Layer 3 of a small transformer language model trained on English Wikipedia (8 layers, counted from 0, width 128).
A neuron adds its activation times its output weights to the MLP's output. To switch it off is to set its activation to zero at one token and run the rest of the model.

Output weights of the MLP neurons that the questions are about. A number n stands for (n - 500) times 0.00086.
n61: 331,476,504,301,489,637,547,370,666,500,599,549,512,520,527,548,427,410,459,700,615,449,603,454,704,279,436,462,545,406,623,332,484,557,189,479,573,531,690,419,550,329,479,401,533,520,452,534,374,750,256,616,437,651,216,647,565,542,659,582,320,577,492,258,296,508,383,129,450,483,614,642,560,719,536,419,552,612,441,614,428,615,437,585,774,579,210,401,587,194,616,442,468,478,628,200,419,374,428,438,488,571,544,457,723,497,542,608,678,544,648,751,312,508,458,396,604,576,613,352,520,315,576,608,389,243,705,632
n118: 500,359,660,645,221,425,437,644,587,608,394,749,696,675,683,364,652,718,188,397,364,508,687,455,368,390,445,556,317,483,496,469,420,410,491,540,603,628,496,615,750,565,257,555,500,539,322,390,791,406,225,604,484,460,527,589,683,581,544,182,769,555,757,531,409,609,657,579,664,589,421,361,543,483,479,614,304,805,262,517,504,572,472,405,360,454,694,657,398,130,280,677,397,384,442,550,409,318,466,413,554,513,548,200,790,553,292,496,425,440,410,500,567,466,442,286,719,396,327,504,453,720,561,512,496,500,417,512
n192: 546,135,623,631,510,629,503,579,366,442,526,470,507,589,552,546,638,349,734,417,401,805,514,308,452,384,443,487,406,489,500,552,371,674,417,452,438,558,527,603,555,533,390,315,496,644,510,731,605,617,522,635,630,241,601,362,683,534,668,458,646,474,470,581,531,492,444,493,563,600,376,326,429,358,305,314,496,619,451,279,425,588,556,648,800,546,551,443,452,633,666,474,414,242,666,517,626,414,628,458,400,662,377,623,551,494,656,507,400,522,653,616,444,276,380,414,486,485,487,343,461,412,588,459,476,389,359,422
n256: 488,379,359,567,508,605,274,212,605,516,434,425,403,738,287,583,564,434,369,728,174,688,453,559,573,553,283,616,557,441,516,630,496,630,404,377,404,400,318,416,432,626,574,492,422,138,687,451,581,464,703,604,377,275,305,579,526,243,545,457,517,566,475,668,603,353,392,750,611,297,683,386,417,512,635,640,496,453,751,573,611,520,405,555,463,653,500,544,512,820,458,553,572,547,405,651,305,548,285,234,415,739,609,677,407,490,455,634,554,492,377,347,533,469,389,651,485,584,519,574,464,563,643,416,447,450,427,745
n409: 421,369,688,538,454,347,480,551,585,662,418,461,497,556,551,503,834,599,471,500,333,541,417,657,584,440,507,474,479,599,365,500,667,350,416,565,436,523,827,393,560,574,432,420,529,423,452,490,511,524,472,574,617,631,507,807,460,434,525,590,482,462,478,357,537,250,598,453,590,652,550,417,410,590,368,378,405,481,372,511,469,455,593,356,393,651,500,586,435,442,564,496,528,531,727,649,506,203,344,763,638,318,292,438,521,491,152,607,655,524,587,602,478,459,544,350,540,552,497,548,392,308,355,493,407,531,480,678
n520: 407,661,750,603,340,551,528,559,357,610,791,261,601,378,482,715,530,338,630,692,471,634,594,669,432,442,222,691,294,556,785,436,394,301,495,485,450,418,693,333,441,442,461,495,549,657,513,401,318,528,298,257,531,371,520,631,679,303,669,500,638,764,539,752,618,724,288,583,286,711,625,301,486,486,491,525,757,525,540,462,847,407,669,310,616,365,415,327,349,292,409,218,301,304,505,243,579,504,293,486,523,598,352,407,667,620,563,681,705,325,25,404,697,250,595,694,514,370,420,610,307,588,669,763,477,417,313,616
n641: 526,569,519,560,283,437,780,302,443,660,671,528,632,485,665,620,845,600,600,486,485,404,564,532,406,529,528,376,469,626,549,429,773,504,385,364,580,264,561,536,673,653,500,485,426,572,604,486,423,624,277,526,500,248,342,294,375,554,546,686,307,531,402,550,409,349,417,632,516,504,373,637,440,545,481,544,401,435,520,661,297,313,531,716,604,344,614,582,434,437,307,496,424,411,523,291,315,298,523,281,664,314,485,574,641,587,443,413,617,689,391,542,645,470,453,319,383,556,663,585,395,563,347,663,601,324,551,536
n648: 508,337,594,584,330,691,515,605,531,574,216,500,616,580,758,462,446,500,531,819,382,459,523,448,445,595,545,421,274,428,215,536,369,592,556,623,600,530,518,555,867,637,476,252,468,473,539,496,531,271,465,660,364,464,516,272,628,376,547,677,524,514,544,425,574,569,592,678,619,635,606,390,332,416,561,255,487,420,242,426,382,515,521,520,237,492,533,584,492,635,318,358,685,431,421,541,287,518,852,589,385,500,488,587,411,412,650,629,413,519,320,636,380,402,408,688,478,606,392,586,489,500,478,533,617,380,326,533
n748: 681,295,726,330,517,359,321,461,391,454,412,572,497,716,568,333,309,524,487,311,631,581,397,606,497,450,339,560,602,494,634,429,605,462,500,598,426,491,459,462,380,391,806,397,522,543,455,579,565,509,587,601,503,540,666,509,421,529,503,461,619,500,541,575,441,351,532,509,683,598,347,406,579,393,515,513,707,503,288,410,409,570,472,494,541,663,399,485,431,584,521,450,429,522,396,595,545,477,442,503,358,545,652,539,550,283,707,544,627,460,692,503,484,488,497,494,417,545,517,563,567,431,416,415,535,381,506,405
n813: 444,417,339,390,490,566,427,485,373,496,665,279,639,578,312,486,627,412,471,411,292,486,596,376,438,503,439,510,572,528,397,766,598,486,553,338,741,572,551,425,343,656,452,702,500,320,368,503,489,489,573,607,450,302,474,705,507,436,354,381,769,454,548,643,452,640,567,438,592,126,697,531,397,685,369,515,652,471,635,380,450,451,467,534,376,588,537,418,640,640,559,496,335,561,260,458,589,599,379,628,383,599,540,676,681,476,490,661,574,292,536,616,690,342,328,561,521,542,651,354,472,391,402,431,408,500,510,601
n816: 280,400,487,482,470,438,741,419,162,431,411,526,309,455,371,591,520,831,346,601,897,469,663,375,605,378,441,504,588,199,591,385,255,561,294,547,632,821,613,242,670,310,683,541,208,560,643,383,421,473,156,699,551,582,338,342,457,608,719,392,352,625,642,167,404,312,691,415,429,386,644,496,723,309,328,563,739,442,759,759,505,748,517,413,421,455,590,559,312,496,535,627,555,607,472,380,517,259,427,610,386,608,578,486,385,568,548,500,807,431,382,593,557,316,553,281,496,558,474,803,655,684,547,368,365,562,592,586
n886: 432,313,421,588,562,485,271,452,671,624,559,586,597,431,395,687,488,677,614,390,622,470,523,548,467,416,492,446,613,534,576,572,316,394,448,413,681,356,438,437,610,605,619,614,532,434,373,467,601,702,359,530,701,417,496,287,649,478,578,405,620,405,385,559,537,528,135,686,674,516,418,566,546,565,691,382,655,490,572,664,615,500,472,594,649,356,301,473,385,395,426,706,91,413,353,238,429,642,688,701,655,504,512,451,201,519,595,507,488,666,389,648,280,428,415,446,522,516,280,384,622,421,467,626,515,388,389,728
n940: 323,50,543,376,486,600,514,592,611,493,368,555,618,511,400,551,291,561,278,354,399,435,573,488,743,668,429,596,426,691,562,635,400,630,461,326,447,412,423,570,381,560,643,606,583,570,304,476,571,587,601,607,589,486,335,587,500,448,537,626,673,453,470,530,489,364,442,375,508,264,601,479,405,562,606,835,448,781,435,225,365,667,595,457,530,301,455,664,572,572,539,474,518,543,595,257,476,449,595,340,550,442,381,623,355,663,458,352,568,559,431,377,462,597,398,408,567,714,569,539,562,540,691,486,398,464,256,417
n955: 508,330,500,389,372,598,441,353,338,823,315,436,395,544,457,829,345,508,676,422,639,469,623,479,615,576,466,485,496,508,425,492,660,703,634,256,515,385,420,512,576,500,809,369,409,686,658,359,719,556,512,543,489,519,688,337,621,587,565,487,563,496,802,611,523,496,416,27,587,251,300,538,325,528,484,326,500,532,416,524,520,294,636,500,770,264,707,639,644,426,523,467,548,395,521,422,448,363,468,515,284,575,355,488,460,526,671,446,554,436,512,776,533,496,277,248,678,513,508,539,520,488,583,411,592,360,569,315
n968: 478,478,483,668,655,570,483,290,387,518,482,429,522,473,656,504,409,517,577,159,309,186,681,757,363,555,609,546,428,286,738,388,604,568,486,463,684,692,538,415,458,622,491,403,697,572,512,656,351,562,658,599,185,299,444,416,521,344,468,438,421,581,247,687,573,589,574,596,550,486,486,440,597,624,685,216,316,500,584,342,323,399,795,703,614,618,697,513,729,570,651,221,415,351,564,591,409,278,531,289,594,369,496,184,329,712,204,393,463,469,633,775,426,565,868,433,685,396,458,556,336,391,542,705,623,392,431,609
n982: 312,647,637,325,413,550,371,508,545,682,545,434,457,489,625,496,508,514,421,547,429,421,566,454,553,717,461,221,411,460,427,623,647,430,527,481,355,309,619,482,546,545,485,401,689,259,392,685,407,547,309,610,688,317,573,606,643,615,560,461,523,278,565,470,437,516,158,523,424,595,429,465,555,438,474,508,472,368,419,422,529,424,669,500,387,645,645,303,174,687,582,439,718,410,443,489,187,605,375,713,387,482,712,362,519,548,406,451,705,463,613,463,645,468,624,467,574,547,531,364,592,609,608,603,507,611,493,642

Each question names a token from some text and the token that comes next. It shows the activations a of the neurons there, in the order above. A number n stands for (n - 500) times 0.024.

Then comes g, the gradient of the next token's log-probability with respect to the MLP's output, scaled to length 1. A neuron's effect is roughly proportional to its activation times (output weights . g). A number n stands for (n - 500) times 0.00073.

" for", then " the"
a: 500,500,937,531,500,500,500,500,533,500,500,500,500,500,500,533
g: 583,409,615,594,456,419,503,557,389,774,563,527,546,679,328,596,626,653,226,389,419,720,467,602,510,435,320,476,540,254,649,675,569,345,509,432,626,409,620,299,335,450,467,463,418,552,473,480,582,442,736,562,441,603,458,344,592,375,559,499,656,624,673,571,598,542,216,575,517,590,523,772,588,374,347,415,510,535,595,540,657,355,313,428,571,442,659,612,421,444,717,339,413,525,547,463,434,536,410,561,349,547,299,469,332,466,404,594,344,511,578,613,727,658,464,193,514,510,330,374,478,405,616,643,580,515,344,400
Switching off which neuron hurts the next token most? n192

" to", then " fin"
a: 500,500,570,500,500,500,500,568,500,500,503,500,500,507,508,500
g: 431,611,417,463,618,436,272,542,500,562,627,203,559,546,510,522,531,512,607,553,630,505,542,684,491,488,591,399,324,339,380,475,544,454,725,554,631,513,282,457,423,542,561,520,272,588,469,715,506,371,618,393,461,471,392,549,656,439,530,363,648,544,554,436,531,616,583,349,593,275,600,602,583,535,379,452,708,393,622,599,829,503,539,387,548,569,463,536,454,387,542,322,761,341,548,461,665,477,564,618,754,452,375,125,425,542,472,670,408,361,428,467,450,402,570,460,316,677,626,283,259,648,413,395,356,595,565,520
Which neuron, switched off, raises the next token's probability most? n192

"S", then " F"
a: 500,500,500,654,572,500,500,500,502,500,500,500,500,500,503,518
g: 475,590,342,529,419,678,565,364,747,484,663,466,450,337,486,395,764,375,470,400,498,432,383,432,631,598,445,338,384,451,607,345,593,498,709,475,518,476,413,368,541,710,648,369,456,546,741,515,573,262,549,244,503,417,591,746,609,291,616,478,479,420,380,339,397,529,601,372,586,355,535,642,497,453,562,377,405,461,416,543,543,423,486,460,575,535,500,603,630,506,299,406,512,546,589,534,385,455,477,195,691,448,640,529,403,336,506,742,590,621,649,319,554,628,480,619,322,547,715,494,581,514,161,482,662,629,650,486
Switching off which neuron hurts the next token most? n256

"2", then " un"
a: 500,500,500,500,500,500,500,534,500,537,500,500,500,500,500,500
g: 317,430,420,550,583,347,410,384,504,429,425,696,316,491,233,483,531,599,397,298,513,530,475,416,379,457,453,361,545,323,570,608,508,433,470,481,735,535,537,641,292,395,528,585,536,718,523,555,535,551,548,326,581,562,283,554,338,449,516,148,271,515,656,429,471,384,614,578,583,444,562,580,260,439,812,610,411,496,601,560,779,541,454,346,694,372,599,450,447,460,638,463,492,757,526,522,626,590,418,372,402,615,601,510,531,658,648,485,558,653,575,627,453,592,439,498,336,627,760,452,383,422,350,611,349,541,699,470
Which neuron, switched off, raises the next token's probability most? n648

" st", then "re"
a: 500,500,500,500,500,500,500,500,723,500,500,500,500,500,500,552
g: 493,338,573,411,512,609,467,609,558,485,692,745,622,326,608,455,494,465,550,665,499,403,450,478,804,460,401,146,425,468,405,515,740,487,391,471,459,412,511,569,612,556,361,547,509,468,543,570,550,548,401,492,582,630,540,558,762,495,820,393,430,505,432,579,500,552,294,521,505,604,402,282,623,586,536,459,579,551,543,463,383,555,386,415,452,424,594,440,469,672,416,682,475,545,551,648,229,439,219,322,418,416,594,227,698,624,367,596,473,307,483,721,413,399,512,577,707,386,668,356,637,377,512,483,351,296,466,568
Switching off which neuron hurts the next token most? n982

"ious", then " School"
a: 500,500,500,500,500,809,500,500,512,500,500,500,742,500,500,500
g: 570,560,404,578,402,769,450,451,610,508,466,511,386,444,665,719,430,326,477,568,463,657,458,336,422,292,548,441,334,654,472,338,467,470,542,555,643,553,655,415,623,476,496,215,560,413,553,465,417,529,619,513,581,520,591,484,490,822,758,707,722,360,438,360,567,377,678,537,515,583,585,447,436,426,329,639,419,233,391,647,353,382,527,446,462,464,388,502,353,344,262,538,640,388,542,556,644,624,444,526,462,663,398,442,683,553,540,490,715,638,485,671,286,479,288,653,400,289,497,373,737,568,428,533,503,452,463,397
Switching off which neuron hurts the next token most? n520

"1", then " |"
a: 500,500,500,500,500,500,500,500,500,514,500,537,500,500,500,500
g: 536,330,672,407,329,420,357,370,536,592,598,489,540,497,517,693,376,588,481,388,392,595,371,459,534,511,394,381,689,249,776,627,263,617,336,616,633,603,482,451,321,569,429,458,578,457,443,524,366,597,651,678,608,512,542,542,662,455,358,310,607,463,607,632,726,522,189,587,532,404,386,435,502,362,492,558,645,482,495,569,426,468,523,428,518,600,722,240,383,574,362,592,322,629,366,579,298,429,511,721,532,646,565,515,561,513,316,534,549,577,623,540,581,268,423,643,767,648,465,431,593,481,533,392,472,452,226,514
Switching off which neuron hurts the next token most? n886

"1", then ":"
a: 500,500,500,500,500,500,500,500,500,582,500,508,500,500,500,500
g: 605,368,616,546,221,729,417,177,569,599,514,339,524,516,429,253,649,474,614,442,472,343,768,390,478,602,520,337,505,410,482,652,375,518,469,573,427,400,604,733,638,556,346,594,397,461,387,426,544,651,634,484,704,421,576,624,501,431,495,497,676,442,738,415,591,475,453,353,504,702,576,375,546,582,572,335,559,595,444,304,563,379,522,425,547,320,510,481,565,380,492,570,243,502,427,315,547,440,556,362,355,319,545,486,542,670,593,589,649,295,261,536,745,671,468,397,564,618,601,659,427,391,502,533,677,554,369,579
Switching off which neuron hurts the next token most? n813

",", then " St"
a: 500,500,515,500,500,500,523,500,612,500,500,500,500,500,500,587
g: 321,623,551,535,744,515,384,563,580,534,642,584,492,531,572,519,628,470,503,541,564,317,516,336,447,527,424,324,431,639,321,615,468,481,579,464,282,515,615,391,777,662,316,484,481,444,434,442,339,391,740,644,816,450,805,680,494,335,485,473,463,307,505,700,485,502,456,481,594,478,590,630,550,462,315,557,305,538,467,437,270,562,465,224,426,418,510,501,550,296,380,559,569,395,538,613,455,681,481,411,587,432,363,361,333,417,837,617,469,308,310,464,565,428,512,647,726,534,567,448,492,567,472,436,632,409,610,554
Switching off which neuron hurts the next token most? n982

"ior", then " with"
a: 500,500,500,500,500,594,500,500,579,500,507,500,662,500,500,500
g: 476,447,423,544,485,453,403,503,603,595,535,557,486,482,554,485,565,374,606,420,237,461,534,582,483,486,256,641,381,318,534,302,420,588,453,465,484,459,410,269,575,744,291,428,376,626,379,378,598,443,546,521,413,327,647,558,662,683,524,609,418,445,518,551,391,475,428,528,482,650,720,792,456,502,582,680,590,455,568,312,352,443,711,456,485,250,594,453,714,589,602,435,509,399,562,419,606,251,555,572,628,393,737,779,575,790,332,425,750,574,453,446,491,493,426,626,340,526,435,367,401,514,301,427,476,434,728,540
Switching off which neuron hurts the next token most? n940

" Pl", then "ay"
a: 500,500,500,500,500,500,500,500,678,500,500,560,500,500,500,604
g: 739,603,746,599,350,550,499,429,644,637,520,678,484,648,520,587,644,387,531,541,648,598,433,439,626,401,396,415,336,586,560,336,630,665,446,448,522,490,299,584,601,520,516,289,172,468,556,510,345,334,575,653,768,491,461,431,582,374,532,779,540,549,579,448,475,539,544,363,300,573,572,465,437,526,643,312,411,439,673,394,590,460,507,316,456,786,519,434,415,331,446,343,324,412,379,364,440,478,433,247,578,576,387,367,605,404,567,569,496,474,431,376,441,557,496,445,672,414,834,656,517,554,438,693,432,338,578,492
Which neuron, switched off, raises the next token's probability most? n886

"\"", then " and"
a: 500,511,500,566,685,500,501,500,500,500,503,500,739,500,500,500
g: 379,640,526,564,625,446,445,667,582,375,601,259,643,599,570,519,631,462,436,532,441,560,479,688,466,472,712,675,676,565,476,599,465,340,400,386,538,433,535,363,331,527,379,490,500,366,450,488,589,658,424,398,504,524,480,391,653,562,457,616,469,335,448,413,491,494,318,630,718,473,727,491,670,180,473,446,574,656,550,605,736,397,255,439,366,615,510,383,435,393,612,526,500,247,702,276,440,429,485,777,644,409,347,474,552,459,469,618,480,458,449,445,446,645,468,569,508,449,723,436,495,399,208,220,658,604,438,691
Switching off which neuron hurts the next token most? n409

" am", then "ong"
a: 500,500,500,500,500,500,500,500,500,500,500,500,500,500,959,500
g: 651,457,333,539,562,432,323,546,576,469,693,452,493,341,714,566,634,559,367,476,382,524,369,604,517,882,530,613,467,606,512,662,555,677,376,481,312,477,645,304,519,608,506,251,536,438,511,473,564,669,259,444,494,597,605,450,423,542,611,606,513,522,412,503,731,587,470,712,317,315,457,334,613,348,518,223,430,462,589,403,398,602,453,501,612,456,416,386,510,390,658,518,531,448,339,466,507,534,321,675,165,627,499,459,550,655,575,587,842,349,578,502,549,487,441,521,436,639,454,375,358,348,573,539,507,518,296,605
Switching off which neuron hurts the next token most? n968

" F", then "red"
a: 500,500,500,502,607,500,500,500,718,500,500,500,500,500,500,500
g: 542,462,476,454,400,419,248,626,621,749,354,628,575,539,597,503,371,483,468,591,574,833,481,389,428,594,505,339,509,586,471,535,604,498,559,495,70,392,608,433,559,638,491,174,324,311,563,459,307,548,840,577,451,457,401,547,462,553,591,374,432,585,500,649,357,356,349,454,540,536,515,618,524,509,380,434,505,508,680,380,542,477,420,437,455,454,559,496,498,583,631,683,611,694,551,560,368,588,499,366,443,545,418,623,330,607,652,448,344,518,698,676,503,453,459,592,573,463,777,434,662,436,361,354,369,327,646,367
Switching off which neuron hurts the next token most? n748

"3", then "5"
a: 500,500,500,500,500,500,500,799,500,524,500,500,500,500,500,500
g: 492,431,326,729,619,437,675,773,507,438,345,87,695,529,288,494,379,541,671,714,436,565,511,594,624,590,591,670,510,738,523,585,656,486,345,558,436,440,314,588,346,379,508,348,506,365,476,410,642,466,436,401,441,552,417,481,557,576,608,631,563,625,344,444,603,524,597,543,322,602,549,552,505,635,326,471,597,353,483,558,457,621,324,590,314,517,241,580,399,632,326,604,640,466,623,398,519,305,525,540,413,600,516,809,629,426,429,565,429,384,466,388,528,610,476,383,459,350,328,542,625,635,635,365,437,406,457,414
Switching off which neuron hurts the next token most? n648

" to", then " ent"
a: 513,500,536,500,500,500,500,546,501,500,500,500,585,818,500,500
g: 520,570,223,477,509,512,327,444,706,535,565,529,703,507,559,362,512,648,749,573,511,371,523,625,476,353,539,325,375,361,421,336,573,450,641,663,572,583,317,587,526,421,543,446,301,703,467,537,481,421,441,337,346,455,440,783,579,462,572,467,579,457,407,318,568,594,668,341,457,228,741,483,661,520,513,424,698,476,559,656,639,560,541,453,376,558,459,450,410,503,596,390,549,543,418,467,510,586,776,660,636,453,390,194,382,423,487,684,423,301,446,509,544,522,556,517,446,540,575,301,272,610,559,584,200,630,655,508
Which neuron, switched off, raises the next token's probability most? n955

".", then "K"
a: 500,500,500,500,500,500,567,500,500,500,500,500,506,500,500,500
g: 529,530,511,511,522,674,696,757,460,575,398,554,480,400,445,444,196,399,553,692,478,468,457,478,390,590,507,480,471,686,579,270,650,583,566,526,626,184,304,562,663,453,377,516,768,508,573,271,532,573,452,554,470,521,537,418,395,473,537,515,461,363,204,567,577,448,544,626,465,667,445,578,555,565,877,542,324,489,616,595,409,239,710,429,592,555,526,533,527,455,281,533,476,546,463,294,589,636,589,425,514,364,311,712,532,460,295,323,401,549,469,545,443,509,324,556,371,351,528,545,458,464,719,402,598,562,674,420
Switching off which neuron hurts the next token most? n641

".", then " On"
a: 500,500,500,500,500,500,616,500,538,500,500,500,597,500,500,506
g: 356,561,785,458,663,559,749,625,667,577,592,552,493,556,546,323,692,515,695,366,567,493,579,415,463,476,461,589,410,359,464,268,312,578,484,540,623,547,502,534,540,680,530,503,435,569,531,432,413,437,390,318,365,536,602,691,454,347,385,530,269,387,453,696,450,655,246,585,278,412,357,430,494,555,620,374,495,629,553,636,556,221,723,553,495,473,505,779,423,380,586,415,409,449,528,405,516,437,662,327,401,453,631,394,439,321,458,644,594,824,559,388,324,563,364,457,294,601,604,605,526,513,419,511,348,595,457,615
Switching off which neuron hurts the next token most? n641

"ior", then " ev"
a: 500,500,500,500,500,608,500,500,561,500,503,500,577,500,500,500
g: 366,419,631,380,453,625,270,424,385,405,351,441,500,558,413,440,593,471,336,489,576,322,122,537,659,445,547,327,451,397,537,350,419,520,450,468,490,613,521,440,647,243,482,378,404,518,405,758,605,488,558,479,692,400,414,525,352,523,458,544,604,338,626,622,523,589,713,518,513,383,534,453,724,504,541,471,669,523,476,647,618,268,467,480,637,631,588,650,436,275,513,564,619,531,554,318,602,465,640,626,455,572,645,332,630,577,453,766,661,353,619,577,572,310,571,626,318,609,660,286,506,730,432,506,314,359,595,496
Switching off which neuron hurts the next token most? n748

"6", then "0"
a: 500,500,500,500,500,500,500,598,500,531,500,500,500,500,500,500
g: 542,453,335,742,439,380,563,759,518,502,441,409,733,502,518,426,299,494,475,708,403,615,602,565,677,632,500,533,589,596,412,703,559,456,455,506,403,399,333,527,273,473,539,458,427,312,513,408,690,547,439,411,362,395,411,415,566,439,580,328,714,522,398,416,610,638,594,513,385,569,528,540,532,547,356,469,639,432,496,524,535,546,346,605,291,420,112,751,271,642,250,615,586,546,559,429,560,334,563,582,406,630,457,840,668,497,369,651,534,457,464,441,579,605,604,303,417,436,607,597,579,619,377,320,403,519,421,542
Switching off which neuron hurts the next token most? n648

"ro", then "te"
a: 678,500,500,500,500,500,500,500,500,500,500,500,500,500,596,500
g: 557,688,526,353,576,647,638,503,534,589,552,648,588,319,612,372,384,348,488,572,629,430,273,438,558,434,464,646,478,647,732,518,579,582,490,535,644,520,575,713,778,355,611,529,538,460,334,444,491,486,274,317,542,597,557,486,832,632,414,426,463,342,591,487,546,534,395,437,480,272,525,352,527,774,343,465,485,480,469,536,535,445,372,614,678,578,262,610,426,335,557,574,667,404,465,411,512,596,554,402,431,310,631,326,799,413,457,502,362,575,265,601,503,584,380,498,457,522,380,581,259,382,422,543,259,532,632,410
Switching off which neuron hurts the next token most? n61

"lege", then "."
a: 500,500,500,500,522,500,500,500,605,500,500,500,578,500,500,594
g: 574,583,561,440,459,530,422,480,657,456,531,520,612,416,372,634,774,465,325,517,544,584,617,424,618,605,234,784,682,539,289,494,219,434,544,336,439,515,724,530,413,603,224,551,750,846,616,499,255,646,554,604,512,295,573,468,388,489,469,473,488,579,452,632,519,310,456,579,546,431,419,429,551,539,420,419,366,472,605,503,635,477,643,427,401,506,447,674,627,386,479,433,441,587,452,675,547,394,473,333,357,542,477,452,297,480,467,576,626,563,255,421,646,524,519,374,519,543,633,544,526,278,751,567,262,411,397,532
Switching off which neuron hurts the next token most? n940

"ause", then " of"
a: 500,500,500,500,513,500,500,500,533,500,631,500,509,500,500,500
g: 648,525,503,712,481,233,382,473,493,562,459,492,301,533,689,745,363,608,627,403,480,545,631,612,540,433,491,417,586,433,713,575,512,536,427,585,516,574,623,356,625,339,613,648,527,472,424,483,413,425,289,485,518,705,449,410,572,300,612,374,601,580,635,646,570,481,678,437,633,479,314,332,583,621,357,498,428,517,544,471,641,629,447,469,283,563,534,280,540,404,573,565,673,491,475,465,364,565,355,532,403,335,503,217,650,420,453,695,563,247,312,380,482,437,403,404,456,444,548,754,315,559,475,593,770,526,225,676
Switching off which neuron hurts the next token most? n816

" Col", then "lege"
a: 500,500,500,500,500,500,500,500,603,500,500,506,500,500,500,519
g: 389,573,651,690,641,618,589,595,568,379,455,447,342,138,534,491,494,464,624,560,414,555,479,684,305,500,413,386,554,494,522,383,497,620,657,443,407,604,643,494,400,373,275,502,664,768,452,553,537,588,655,548,735,538,346,589,359,536,757,451,379,381,504,385,594,155,549,491,656,630,612,602,595,363,415,619,287,426,505,546,310,411,519,558,464,555,665,322,554,486,610,513,507,288,422,463,680,377,471,494,498,513,344,336,732,421,597,351,676,653,423,434,401,535,304,596,535,464,685,367,583,504,319,440,472,569,562,398
Which neuron, switched off, raises the next token's probability most? n748

"it", then "led"
a: 500,500,508,500,500,500,500,500,554,500,500,500,500,509,500,500
g: 534,549,462,507,265,483,566,580,494,662,599,612,506,403,455,584,434,331,445,561,614,742,550,641,272,318,506,545,843,567,660,399,462,651,656,644,311,862,319,393,553,436,699,443,267,458,388,602,445,546,568,455,832,411,450,410,491,371,284,387,379,559,620,363,484,326,448,575,543,606,542,542,558,363,624,342,479,478,667,498,543,659,264,424,628,292,282,440,502,486,500,731,441,512,507,309,468,448,475,352,591,544,454,514,453,618,518,557,433,490,483,561,454,365,475,657,535,498,601,566,334,625,447,401,574,383,685,438
Switching off which neuron hurts the next token most? n748

"ub", then "e"
a: 500,971,500,500,500,500,500,500,500,500,500,514,500,500,500,500
g: 165,593,645,456,453,394,494,593,479,405,427,414,644,536,642,539,497,673,431,604,424,536,454,399,589,598,314,486,276,498,376,555,372,442,671,396,560,703,418,357,733,472,458,706,433,560,474,694,533,751,429,557,508,353,386,464,661,477,653,568,541,838,405,396,389,655,406,236,389,460,444,498,380,523,417,546,295,510,366,416,513,568,562,607,388,629,674,454,544,667,645,543,607,273,260,594,487,592,641,581,634,678,788,273,597,427,592,466,464,366,593,477,414,505,437,441,556,471,367,520,289,517,563,339,471,407,544,488
Switching off which neuron hurts the next token most? n118

" ev", then "en"
a: 500,528,500,552,500,500,500,500,532,500,500,500,500,500,500,500
g: 391,591,349,408,550,583,607,279,428,482,588,418,487,481,307,612,591,476,470,630,524,511,566,522,456,571,535,489,671,523,563,520,536,517,448,480,494,367,542,375,363,469,727,573,506,541,319,486,537,449,455,224,497,623,440,349,602,456,435,628,408,540,267,431,624,539,637,715,583,710,289,513,476,526,568,360,755,619,617,280,329,618,532,571,324,626,433,532,338,460,797,528,597,615,577,494,783,454,315,546,491,536,377,533,540,525,764,453,359,459,664,498,441,579,449,452,539,458,71,262,629,325,408,430,639,665,369,538
Which neuron, switched off, raises the next token's probability most? n118

".", then " Will"
a: 500,500,500,500,500,500,645,514,505,500,500,500,500,500,500,500
g: 636,264,662,457,383,482,609,527,359,687,392,407,343,538,574,593,502,683,469,466,478,626,442,438,601,475,387,489,399,271,513,880,748,628,462,568,428,463,426,401,362,347,283,590,506,471,562,458,488,455,731,460,506,443,512,550,502,367,423,595,593,529,430,621,615,354,639,446,448,524,427,486,521,505,677,627,337,667,623,172,440,550,541,468,588,306,565,636,405,543,591,597,565,734,570,555,375,675,591,436,528,409,354,458,718,715,537,316,455,157,505,464,352,279,469,458,596,607,507,379,519,360,487,375,739,529,517,471
Which neuron, switched off, raises the next token's probability most? n641